Layer 6 of a small transformer language model trained on English Wikipedia (16 layers, counted from 0, width 128).
A neuron adds its activation times its output weights to the MLP's output. To switch it off is to set its activation to zero at one token and run the rest of the model.

Output weights of the MLP neurons that the questions are about. A number n stands for (n - 500) times 0.00029.
n8: 524 945 570 346 557 606 462 413 280 256 482 410 659 787 299 505 626 91 337 462 481 598 274 457 438 680 437 676 432 377 729 651 234 316 490 519 472 677 734 510 589 586 529 575 574 674 500 745 295 574 509 475 418 279 207 648 415 316 673 543 379 366 380 520 491 418 505 324 751 440 728 624 486 417 612 477 580 778 468 710 249 337 509 466 621 235 563 703 239 296 303 406 528 372 877 417 515 557 269 477 584 566 622 558 189 490 695 392 566 550 505 407 393 264 703 481 410 305 704 725 625 312 317 587 151 342 491 293
n13: 664 321 505 509 595 356 294 627 665 538 693 567 420 247 808 422 734 406 505 357 361 551 538 323 667 85 558 439 588 662 593 426 411 538 684 583 246 432 269 377 470 843 457 340 590 514 509 431 553 392 617 595 636 362 269 562 255 581 341 676 218 574 403 670 408 454 490 559 490 631 549 313 486 268 163 505 462 457 681 722 552 351 373 466 495 111 554 310 600 799 510 426 699 243 471 643 832 452 317 644 291 609 707 195 514 587 299 441 305 450 604 342 383 544 679 142 420 614 591 409 319 356 292 565 590 82 566 401
n77: 532 556 403 487 545 482 495 344 335 776 400 451 607 490 591 634 438 521 621 559 663 615 343 441 461 581 459 586 690 397 297 69 504 410 344 899 749 423 500 310 552 573 798 602 415 438 567 588 291 345 191 220 372 663 328 192 547 737 363 383 436 408 377 500 643 734 674 644 651 412 731 151 378 607 454 659 651 397 426 357 374 477 433 674 472 624 232 334 568 343 605 589 348 234 486 417 486 387 315 627 538 540 338 537 445 756 703 552 464 448 518 742 495 365 246 532 626 565 225 291 316 584 482 325 599 251 403 589
n91: 584 381 351 330 620 594 726 539 633 739 477 534 449 386 319 563 561 717 593 514 531 453 545 386 229 462 556 727 415 583 546 465 364 534 525 514 459 531 571 376 601 720 524 442 471 575 558 625 549 541 558 798 549 454 493 493 649 507 664 352 310 470 336 848 526 623 454 610 346 493 684 316 457 568 472 544 411 438 386 354 400 538 531 661 532 356 518 420 555 500 479 314 538 575 405 410 468 479 381 517 579 431 511 797 382 545 514 737 459 257 462 343 571 450 518 441 523 582 393 434 386 407 374 396 407 503 314 704
n112: 741 622 422 486 426 595 340 448 482 297 599 523 564 401 359 231 514 662 254 491 439 651 379 561 862 556 822 564 500 495 447 730 679 849 429 666 316 731 577 380 383 509 69 362 559 403 565 326 566 614 340 471 424 418 312 322 309 574 802 337 548 677 765 407 366 470 414 635 472 655 218 603 568 326 505 793 528 574 559 406 244 443 795 524 452 482 385 396 668 443 585 634 356 341 195 432 595 374 241 514 700 565 226 467 641 595 445 522 626 500 306 345 314 457 261 472 463 500 743 448 813 578 547 550 226 556 834 456
n118: 533 234 486 660 569 468 416 297 413 321 607 749 541 461 631 504 309 691 754 509 463 532 680 449 384 324 524 461 385 301 490 614 395 532 401 821 308 584 390 386 828 678 626 413 335 509 685 347 589 555 123 368 411 510 758 323 573 823 383 380 292 328 890 442 513 655 495 266 528 414 486 612 590 409 685 395 225 491 518 436 588 645 482 345 633 751 524 640 222 538 772 377 523 606 372 536 623 695 433 297 548 639 495 528 411 909 768 633 574 554 679 505 638 980 568 542 624 345 402 463 581 568 557 608 680 575 459 250
n247: 604 393 799 399 435 227 462 514 519 338 464 528 385 122 561 473 344 562 419 500 589 601 323 688 822 430 557 600 514 411 265 818 463 668 419 243 648 453 495 428 602 732 401 532 681 542 547 669 354 693 633 332 495 379 592 453 357 593 652 486 586 532 358 426 392 460 533 606 134 372 500 533 505 190 740 279 380 523 659 470 397 524 579 771 510 367 779 523 580 221 566 407 906 471 190 568 658 425 670 692 500 845 389 358 580 509 573 379 327 254 514 427 212 359 613 514 510 316 617 382 468 593 681 236 104 165 449 422
n251: 500 298 637 686 558 351 713 348 482 585 600 406 456 409 368 19 376 555 427 622 581 615 325 676 377 563 532 241 523 671 514 449 558 554 179 541 407 436 454 681 472 445 256 433 161 737 675 281 609 244 460 367 285 202 458 450 845 446 422 360 555 592 477 320 561 495 252 440 624 526 514 282 583 803 486 168 509 370 531 510 307 564 251 331 491 385 426 167 338 560 514 589 285 360 459 587 509 297 401 355 368 307 523 295 327 669 240 620 482 429 674 416 394 467 528 387 203 522 590 518 298 364 486 666 487 432 469 435
n396: 621 480 580 279 276 505 774 505 736 656 500 424 265 637 534 486 650 616 613 161 634 449 486 629 714 395 345 601 613 405 657 510 514 372 325 345 580 683 387 372 604 828 605 292 804 831 429 367 317 692 383 304 616 352 97 490 791 538 785 724 374 812 287 515 784 680 267 584 340 280 544 442 523 421 427 425 429 547 361 631 510 785 688 655 500 514 387 398 209 275 558 479 614 574 349 518 368 576 377 630 291 495 510 548 370 263 467 545 552 535 566 539 309 697 824 777 585 363 385 779 537 545 258 514 353 337 491 307
n428: 404 497 590 361 356 497 434 433 513 552 415 500 510 556 493 572 416 503 581 648 421 378 604 792 561 474 543 371 672 399 591 655 594 667 597 347 510 497 480 635 497 208 625 341 435 571 379 503 467 481 394 434 500 537 645 457 500 366 288 693 373 478 536 387 506 330 497 419 696 692 363 404 560 500 477 432 516 415 510 559 474 444 565 756 423 599 355 506 484 567 424 832 389 456 520 525 483 526 644 455 503 523 405 649 483 444 487 484 480 693 601 737 399 686 343 601 709 409 457 447 561 476 527 703 630 546 680 330
n446: 608 380 601 690 436 492 655 592 453 547 360 653 761 350 418 574 168 512 703 650 659 433 381 337 902 658 252 409 416 517 377 403 454 645 383 504 335 426 751 452 607 465 470 183 603 534 696 664 746 529 492 428 669 473 377 543 437 594 444 419 653 542 49 653 656 565 326 509 552 584 609 138 479 354 377 382 369 351 388 355 538 474 525 291 478 370 676 217 449 513 496 542 419 283 304 471 504 594 467 604 379 739 848 569 362 743 312 537 308 545 513 589 504 230 527 491 395 570 470 509 641 487 578 454 649 388 559 615
n493: 500 249 584 403 598 675 508 613 347 649 535 455 343 413 183 312 584 385 491 492 541 472 419 373 527 647 434 296 736 455 198 387 669 500 546 621 415 438 626 668 432 380 709 318 355 447 390 411 632 644 536 590 475 318 504 832 616 484 426 480 475 679 620 496 480 743 433 290 371 656 559 364 567 394 282 376 536 504 425 259 573 281 230 235 513 481 504 738 345 328 566 640 390 327 500 543 442 480 621 536 653 292 382 508 438 409 668 671 516 534 294 496 433 403 176 602 304 660 610 570 432 308 367 575 285 484 760 415

Each question names a token from some text and the token that comes next. It shows the activations a of the neurons there, in the order above. A number n stands for (n - 500) times 0.013.

Then comes g, the gradient of the next token's log-probability with respect to the MLP's output, scaled to length 1. A neuron's effect is roughly proportional to its activation times (output weights . g). A number n stands for (n - 500) times 0.00074.

" is", then " broadcast"
a: 519 499 500 498 502 501 496 505 500 339 503 491
g: 716 624 517 510 493 472 324 538 882 526 511 425 264 403 560 419 440 551 774 461 483 821 502 408 531 571 520 716 456 464 375 354 499 402 631 370 562 505 401 487 448 450 604 554 425 519 365 475 482 456 523 658 535 282 555 544 289 603 468 410 466 454 372 695 422 365 580 628 497 559 490 713 482 615 251 405 578 431 356 362 593 380 440 443 519 490 186 557 697 690 532 370 542 583 461 363 702 586 569 576 521 486 407 424 337 550 619 520 662 365 568 423 638 535 500 476 504 551 303 346 349 356 692 255 443 588 458 381
Which neuron, switched off, raises the next token's probability most? n8

" section", then " of"
a: 497 495 499 515 501 567 500 497 499 326 501 504
g: 533 421 520 489 540 675 728 556 561 360 444 470 393 456 366 583 398 342 350 645 271 412 291 368 354 612 584 410 362 473 383 499 540 502 322 609 489 416 429 558 466 521 352 509 238 442 763 530 547 580 479 682 653 597 517 420 725 519 353 369 371 474 711 172 436 579 434 521 345 522 665 493 508 551 653 509 458 650 602 424 524 375 297 519 537 532 631 488 577 536 551 553 300 475 647 646 423 463 460 627 492 638 486 233 569 274 414 469 666 359 629 533 486 584 560 518 619 323 359 361 604 477 615 260 281 340 559 584
Which neuron, switched off, lowers the next token's probability most? n428

"to", then " Mir"
a: 508 463 491 499 495 512 598 490 523 491 488 503
g: 473 606 68 548 510 581 488 400 436 454 350 351 594 383 483 367 463 423 469 391 382 633 568 354 601 511 596 413 439 570 488 725 655 512 646 340 476 700 654 542 556 374 489 471 357 545 603 487 682 669 652 578 475 622 571 466 687 410 594 315 649 493 713 402 400 358 727 519 360 379 399 556 567 542 603 365 554 628 628 434 325 511 379 297 413 513 459 539 520 318 658 398 455 480 537 569 416 582 473 414 366 665 540 354 412 560 366 309 714 549 295 475 486 447 412 555 472 410 318 290 589 828 619 588 371 510 452 552
Which neuron, switched off, lowers the next token's probability most? n13

"b", then " was"
a: 530 520 472 474 500 501 487 371 505 500 503 503
g: 551 449 655 365 507 568 281 525 531 494 478 526 469 526 631 449 509 531 715 301 609 451 592 618 304 266 450 627 514 730 495 672 701 600 663 501 540 407 84 404 606 434 405 441 670 414 354 524 531 426 430 654 560 474 482 657 420 688 486 707 403 574 426 640 648 530 478 326 543 479 408 474 580 533 479 513 678 636 361 669 429 593 811 423 270 445 449 490 575 276 681 533 349 471 485 401 524 577 552 589 383 498 481 815 537 472 355 519 468 587 389 634 440 714 473 505 545 564 601 656 398 359 478 669 604 408 565 445
Which neuron, switched off, lowers the next token's probability most? n251

" to", then " the"
a: 513 503 571 512 500 501 504 500 511 495 497 499
g: 709 447 672 471 547 574 607 711 683 523 439 553 374 373 385 435 480 399 521 398 462 510 561 469 426 249 654 636 394 583 587 277 499 547 704 448 422 646 264 610 517 469 401 492 506 619 628 448 782 363 402 617 380 471 486 564 535 559 340 563 366 490 713 635 516 488 329 374 452 538 711 522 523 302 655 375 459 376 551 338 682 337 462 406 595 372 557 503 711 504 553 479 451 710 504 543 672 504 788 695 446 405 555 405 555 550 454 408 485 292 301 437 602 550 495 357 510 484 761 595 495 473 608 321 424 358 602 732
Which neuron, switched off, raises the next token's probability most? n77

"=", then " Fl"
a: 529 484 501 501 498 513 503 506 500 483 614 490
g: 485 448 556 574 568 546 462 562 407 736 331 689 619 654 479 650 491 453 477 497 512 521 583 568 414 536 560 776 320 637 443 414 462 695 431 245 662 630 564 573 423 492 501 604 456 511 448 491 618 413 667 431 576 715 910 703 431 456 301 465 529 482 370 642 578 522 411 539 403 492 414 526 310 250 414 439 506 398 552 588 634 487 634 406 567 555 373 429 448 323 468 465 692 329 569 586 511 560 685 378 202 538 591 680 404 405 416 366 526 676 637 777 362 451 517 360 358 588 577 405 517 402 695 509 366 442 441 505
Which neuron, switched off, lowers the next token's probability most? n446

"h", then "mir"
a: 502 181 509 507 489 501 418 497 493 497 507 517
g: 579 435 492 397 458 678 377 294 434 472 428 362 428 535 466 432 364 621 522 452 360 539 544 550 299 959 599 444 556 286 455 300 480 569 519 487 382 376 699 241 405 373 635 412 457 457 563 336 555 660 332 351 535 466 623 499 554 576 483 565 467 518 569 521 558 313 600 572 519 509 515 374 528 875 510 311 502 449 540 390 349 429 446 521 585 534 636 592 600 353 173 362 408 564 460 543 423 575 515 295 509 167 578 522 440 475 608 401 473 680 315 660 661 504 505 601 620 555 331 425 475 520 399 538 559 545 503 613
Which neuron, switched off, lowers the next token's probability most? n13

" Secretary", then " to"
a: 505 552 513 664 501 497 493 499 501 559 498 502
g: 352 634 463 606 360 448 144 548 496 633 591 531 473 568 469 361 332 583 540 508 592 579 362 458 446 509 492 474 420 542 424 567 505 812 537 454 613 648 132 599 660 537 377 442 628 434 490 552 451 476 653 193 519 267 385 601 472 460 833 563 555 576 449 302 434 295 496 714 613 524 590 401 552 520 394 673 507 606 601 557 477 529 616 501 482 554 486 526 731 463 626 387 588 371 474 430 550 747 461 584 499 440 464 488 525 478 445 626 597 608 532 353 397 417 578 458 398 470 523 479 295 371 161 694 372 478 637 590
Which neuron, switched off, raises the next token's probability most? n91

"-", then " Built"
a: 500 493 482 507 511 519 500 498 504 491 372 499
g: 578 364 678 552 466 545 498 460 638 689 410 556 640 450 503 312 469 359 661 601 363 510 560 626 604 617 532 469 425 562 586 515 285 593 491 317 716 545 489 517 563 705 445 328 364 554 473 570 570 447 380 708 401 718 280 596 401 540 610 538 426 421 425 453 534 398 591 649 554 674 739 615 356 343 482 617 529 558 329 480 610 611 421 556 540 463 756 471 598 436 543 589 316 461 303 482 423 736 346 582 215 338 538 434 551 373 594 566 407 761 605 530 305 653 452 591 778 351 581 568 517 359 477 441 315 379 587 441
Which neuron, switched off, raises the next token's probability most? n446

" Ob", then "ser"
a: 502 493 513 567 490 500 672 506 495 500 507 493
g: 722 408 793 454 470 570 581 344 273 304 356 625 423 326 349 542 462 600 491 432 606 514 410 580 558 598 507 503 376 302 523 683 364 379 399 413 671 481 637 499 562 468 545 419 526 540 489 533 588 449 461 865 549 561 652 369 835 375 516 609 663 576 559 460 347 522 445 383 625 420 684 534 518 549 553 452 625 534 418 601 556 633 393 535 482 311 480 325 809 659 418 578 414 527 418 606 504 626 537 561 482 490 376 554 493 628 564 498 245 443 616 539 473 503 333 439 552 450 601 240 612 614 596 355 253 550 530 279
Which neuron, switched off, lowers the next token's probability most? n247

" Massachusetts", then "."
a: 516 530 506 485 502 494 494 488 500 395 478 322
g: 422 360 261 499 715 798 565 384 653 379 526 383 460 571 264 522 608 495 508 539 716 483 576 434 585 676 454 715 410 822 439 552 537 505 494 600 524 491 579 511 653 563 592 278 373 361 278 373 471 533 564 732 334 567 386 532 486 520 661 513 264 509 487 563 192 607 512 497 617 457 408 514 489 617 500 499 509 679 300 405 497 591 514 517 493 670 438 585 760 379 512 309 237 504 567 742 516 592 530 332 484 434 399 441 450 414 590 484 384 439 530 540 570 550 615 487 272 523 441 392 643 398 534 555 399 415 494 293
Which neuron, switched off, raises the next token's probability most? n493

";", then " a"
a: 451 501 505 518 500 499 502 502 361 497 502 520
g: 503 472 423 515 566 401 528 552 493 556 526 475 822 379 427 567 552 367 624 473 476 318 824 345 634 443 626 590 354 400 277 601 541 625 421 503 541 608 767 521 553 479 462 620 543 280 588 613 478 338 591 499 416 410 593 384 540 463 323 422 685 582 263 234 595 441 315 533 412 603 465 600 519 694 430 518 689 371 636 566 416 517 466 471 377 426 692 692 465 541 628 437 482 569 537 580 585 312 314 428 613 691 729 415 477 816 311 442 451 435 450 678 470 432 307 412 600 447 564 667 428 526 486 586 515 511 654 378
Which neuron, switched off, lowers the next token's probability most? n396

" vi", then "tal"
a: 496 548 726 501 500 487 505 497 495 488 496 487
g: 600 666 303 448 586 444 771 649 640 535 753 467 387 573 576 585 565 449 502 636 701 490 285 317 621 335 525 381 671 435 473 477 483 286 628 572 394 585 682 528 437 663 693 459 644 416 637 429 598 396 639 563 502 497 584 417 400 579 466 392 193 501 485 487 677 531 674 517 444 445 489 502 482 630 443 541 603 598 599 473 671 309 556 506 639 490 356 369 565 619 497 668 461 441 598 510 281 351 566 194 560 414 478 713 413 578 659 627 694 540 441 368 550 285 414 591 548 530 307 551 635 578 685 523 415 361 648 484
Which neuron, switched off, lowers the next token's probability most? n77

"ge", then "ly"
a: 457 503 508 514 511 510 497 487 481 515 457 502
g: 254 699 488 546 637 452 525 580 594 518 603 381 508 476 384 798 409 491 415 236 411 516 734 554 223 486 546 513 428 456 418 482 657 416 599 391 613 514 455 424 333 444 578 536 429 527 537 447 576 522 618 456 552 553 634 553 554 591 631 387 453 460 565 294 484 693 373 630 332 432 646 574 604 544 732 552 379 589 448 422 423 408 282 541 383 622 658 767 349 553 605 605 425 394 685 545 629 684 509 402 344 628 617 484 661 428 406 457 454 551 577 283 466 521 762 499 338 614 272 521 545 616 613 640 388 416 656 753
Which neuron, switched off, lowers the next token's probability most? n446

"ey", then "ard"
a: 523 502 491 478 498 658 560 483 501 491 500 460
g: 320 666 547 555 388 463 476 388 401 675 382 638 511 275 442 465 563 590 668 672 709 226 693 465 510 818 575 558 274 623 486 593 697 386 342 532 450 635 529 406 527 542 551 449 271 532 449 290 564 462 514 589 397 505 599 496 871 549 564 519 484 504 588 646 378 648 408 403 598 438 436 526 553 597 584 496 473 529 199 365 470 642 256 532 416 339 632 488 412 468 388 574 612 534 642 483 494 495 499 299 594 256 278 563 389 579 447 447 433 350 523 526 355 653 430 614 550 510 469 454 586 524 528 740 412 622 465 524
Which neuron, switched off, lowers the next token's probability most? n118

" All", then " India"
a: 496 507 503 578 501 497 500 501 490 498 503 518
g: 579 510 589 620 723 484 563 352 624 630 425 542 415 548 387 633 600 479 565 494 421 600 511 408 558 786 443 657 364 348 326 418 577 391 568 462 410 772 366 522 631 364 632 654 508 657 370 394 679 558 560 726 645 595 337 411 858 464 773 535 512 497 443 703 558 718 600 416 560 531 708 422 433 665 400 533 416 527 630 689 595 501 245 535 566 500 487 511 553 393 464 601 502 659 434 446 585 452 629 495 551 600 398 618 563 373 585 527 368 692 305 459 431 532 320 415 591 395 467 537 515 557 689 644 580 594 739 575
Which neuron, switched off, lowers the next token's probability most? n91

" eventually", then " be"
a: 517 479 502 499 500 512 512 500 501 557 632 495
g: 368 365 450 512 653 482 422 479 724 482 574 465 467 503 395 735 607 730 407 526 479 583 634 499 398 530 512 515 387 701 457 477 490 473 367 577 391 418 557 553 576 519 532 614 332 726 527 438 318 253 566 462 510 452 493 496 475 737 632 375 622 373 518 824 527 772 385 328 642 679 484 435 477 262 528 540 516 366 696 472 826 429 371 535 652 530 607 587 449 723 409 445 688 630 604 638 496 566 279 587 531 374 597 504 202 593 445 500 631 497 585 436 583 574 551 679 570 689 515 526 549 665 493 404 323 513 505 542
Which neuron, switched off, raises the next token's probability most? n428

" and", then " Donald"
a: 504 506 502 515 501 491 567 501 219 497 506 500
g: 694 565 629 361 650 368 642 528 552 624 560 385 552 520 422 532 550 681 630 344 588 390 333 564 340 570 596 398 353 486 404 674 283 417 435 454 475 641 302 268 537 478 446 482 451 370 637 468 457 670 573 726 443 519 405 251 636 576 289 506 607 403 618 677 324 597 635 574 672 768 455 452 538 696 400 520 668 447 696 423 535 453 319 586 463 497 508 693 581 320 422 476 438 426 496 478 442 480 536 550 461 478 281 324 455 522 527 456 498 546 380 435 415 325 297 477 549 337 755 532 581 633 462 800 409 685 422 471
Which neuron, switched off, lowers the next token's probability most? n396

"f", then "i"
a: 403 502 505 501 546 500 500 499 499 527 500 497
g: 630 532 506 669 416 475 469 635 608 561 556 419 475 440 573 374 540 527 542 428 574 611 337 806 372 170 463 230 539 665 194 297 365 542 554 509 657 372 355 527 675 552 381 393 681 635 569 528 485 306 339 432 623 540 293 489 296 541 452 584 397 376 572 500 461 537 591 656 464 508 487 500 544 500 627 618 466 605 490 571 380 405 633 353 460 519 469 405 501 753 548 326 405 524 443 491 647 459 349 538 471 434 481 523 414 664 513 653 650 530 334 488 476 393 775 391 369 321 484 644 445 157 554 484 636 514 661 581
Which neuron, switched off, raises the next token's probability most? n428

" Dog", then "ri"
a: 491 499 591 849 498 500 490 502 507 509 501 500
g: 227 367 632 530 437 342 416 421 507 533 570 503 416 669 366 454 411 482 697 482 496 391 448 568 565 456 706 478 449 396 380 598 382 508 490 905 271 449 588 672 449 622 318 380 415 416 601 636 505 517 628 581 436 497 611 356 329 247 226 509 482 415 602 570 328 215 465 546 549 579 348 282 411 578 572 474 242 594 425 258 551 465 599 593 584 517 471 320 552 497 437 359 400 417 475 455 474 616 559 623 607 422 661 524 521 459 693 716 536 560 341 374 510 456 474 491 411 599 442 475 587 648 424 643 311 336 460 617
Which neuron, switched off, lowers the next token's probability most? n91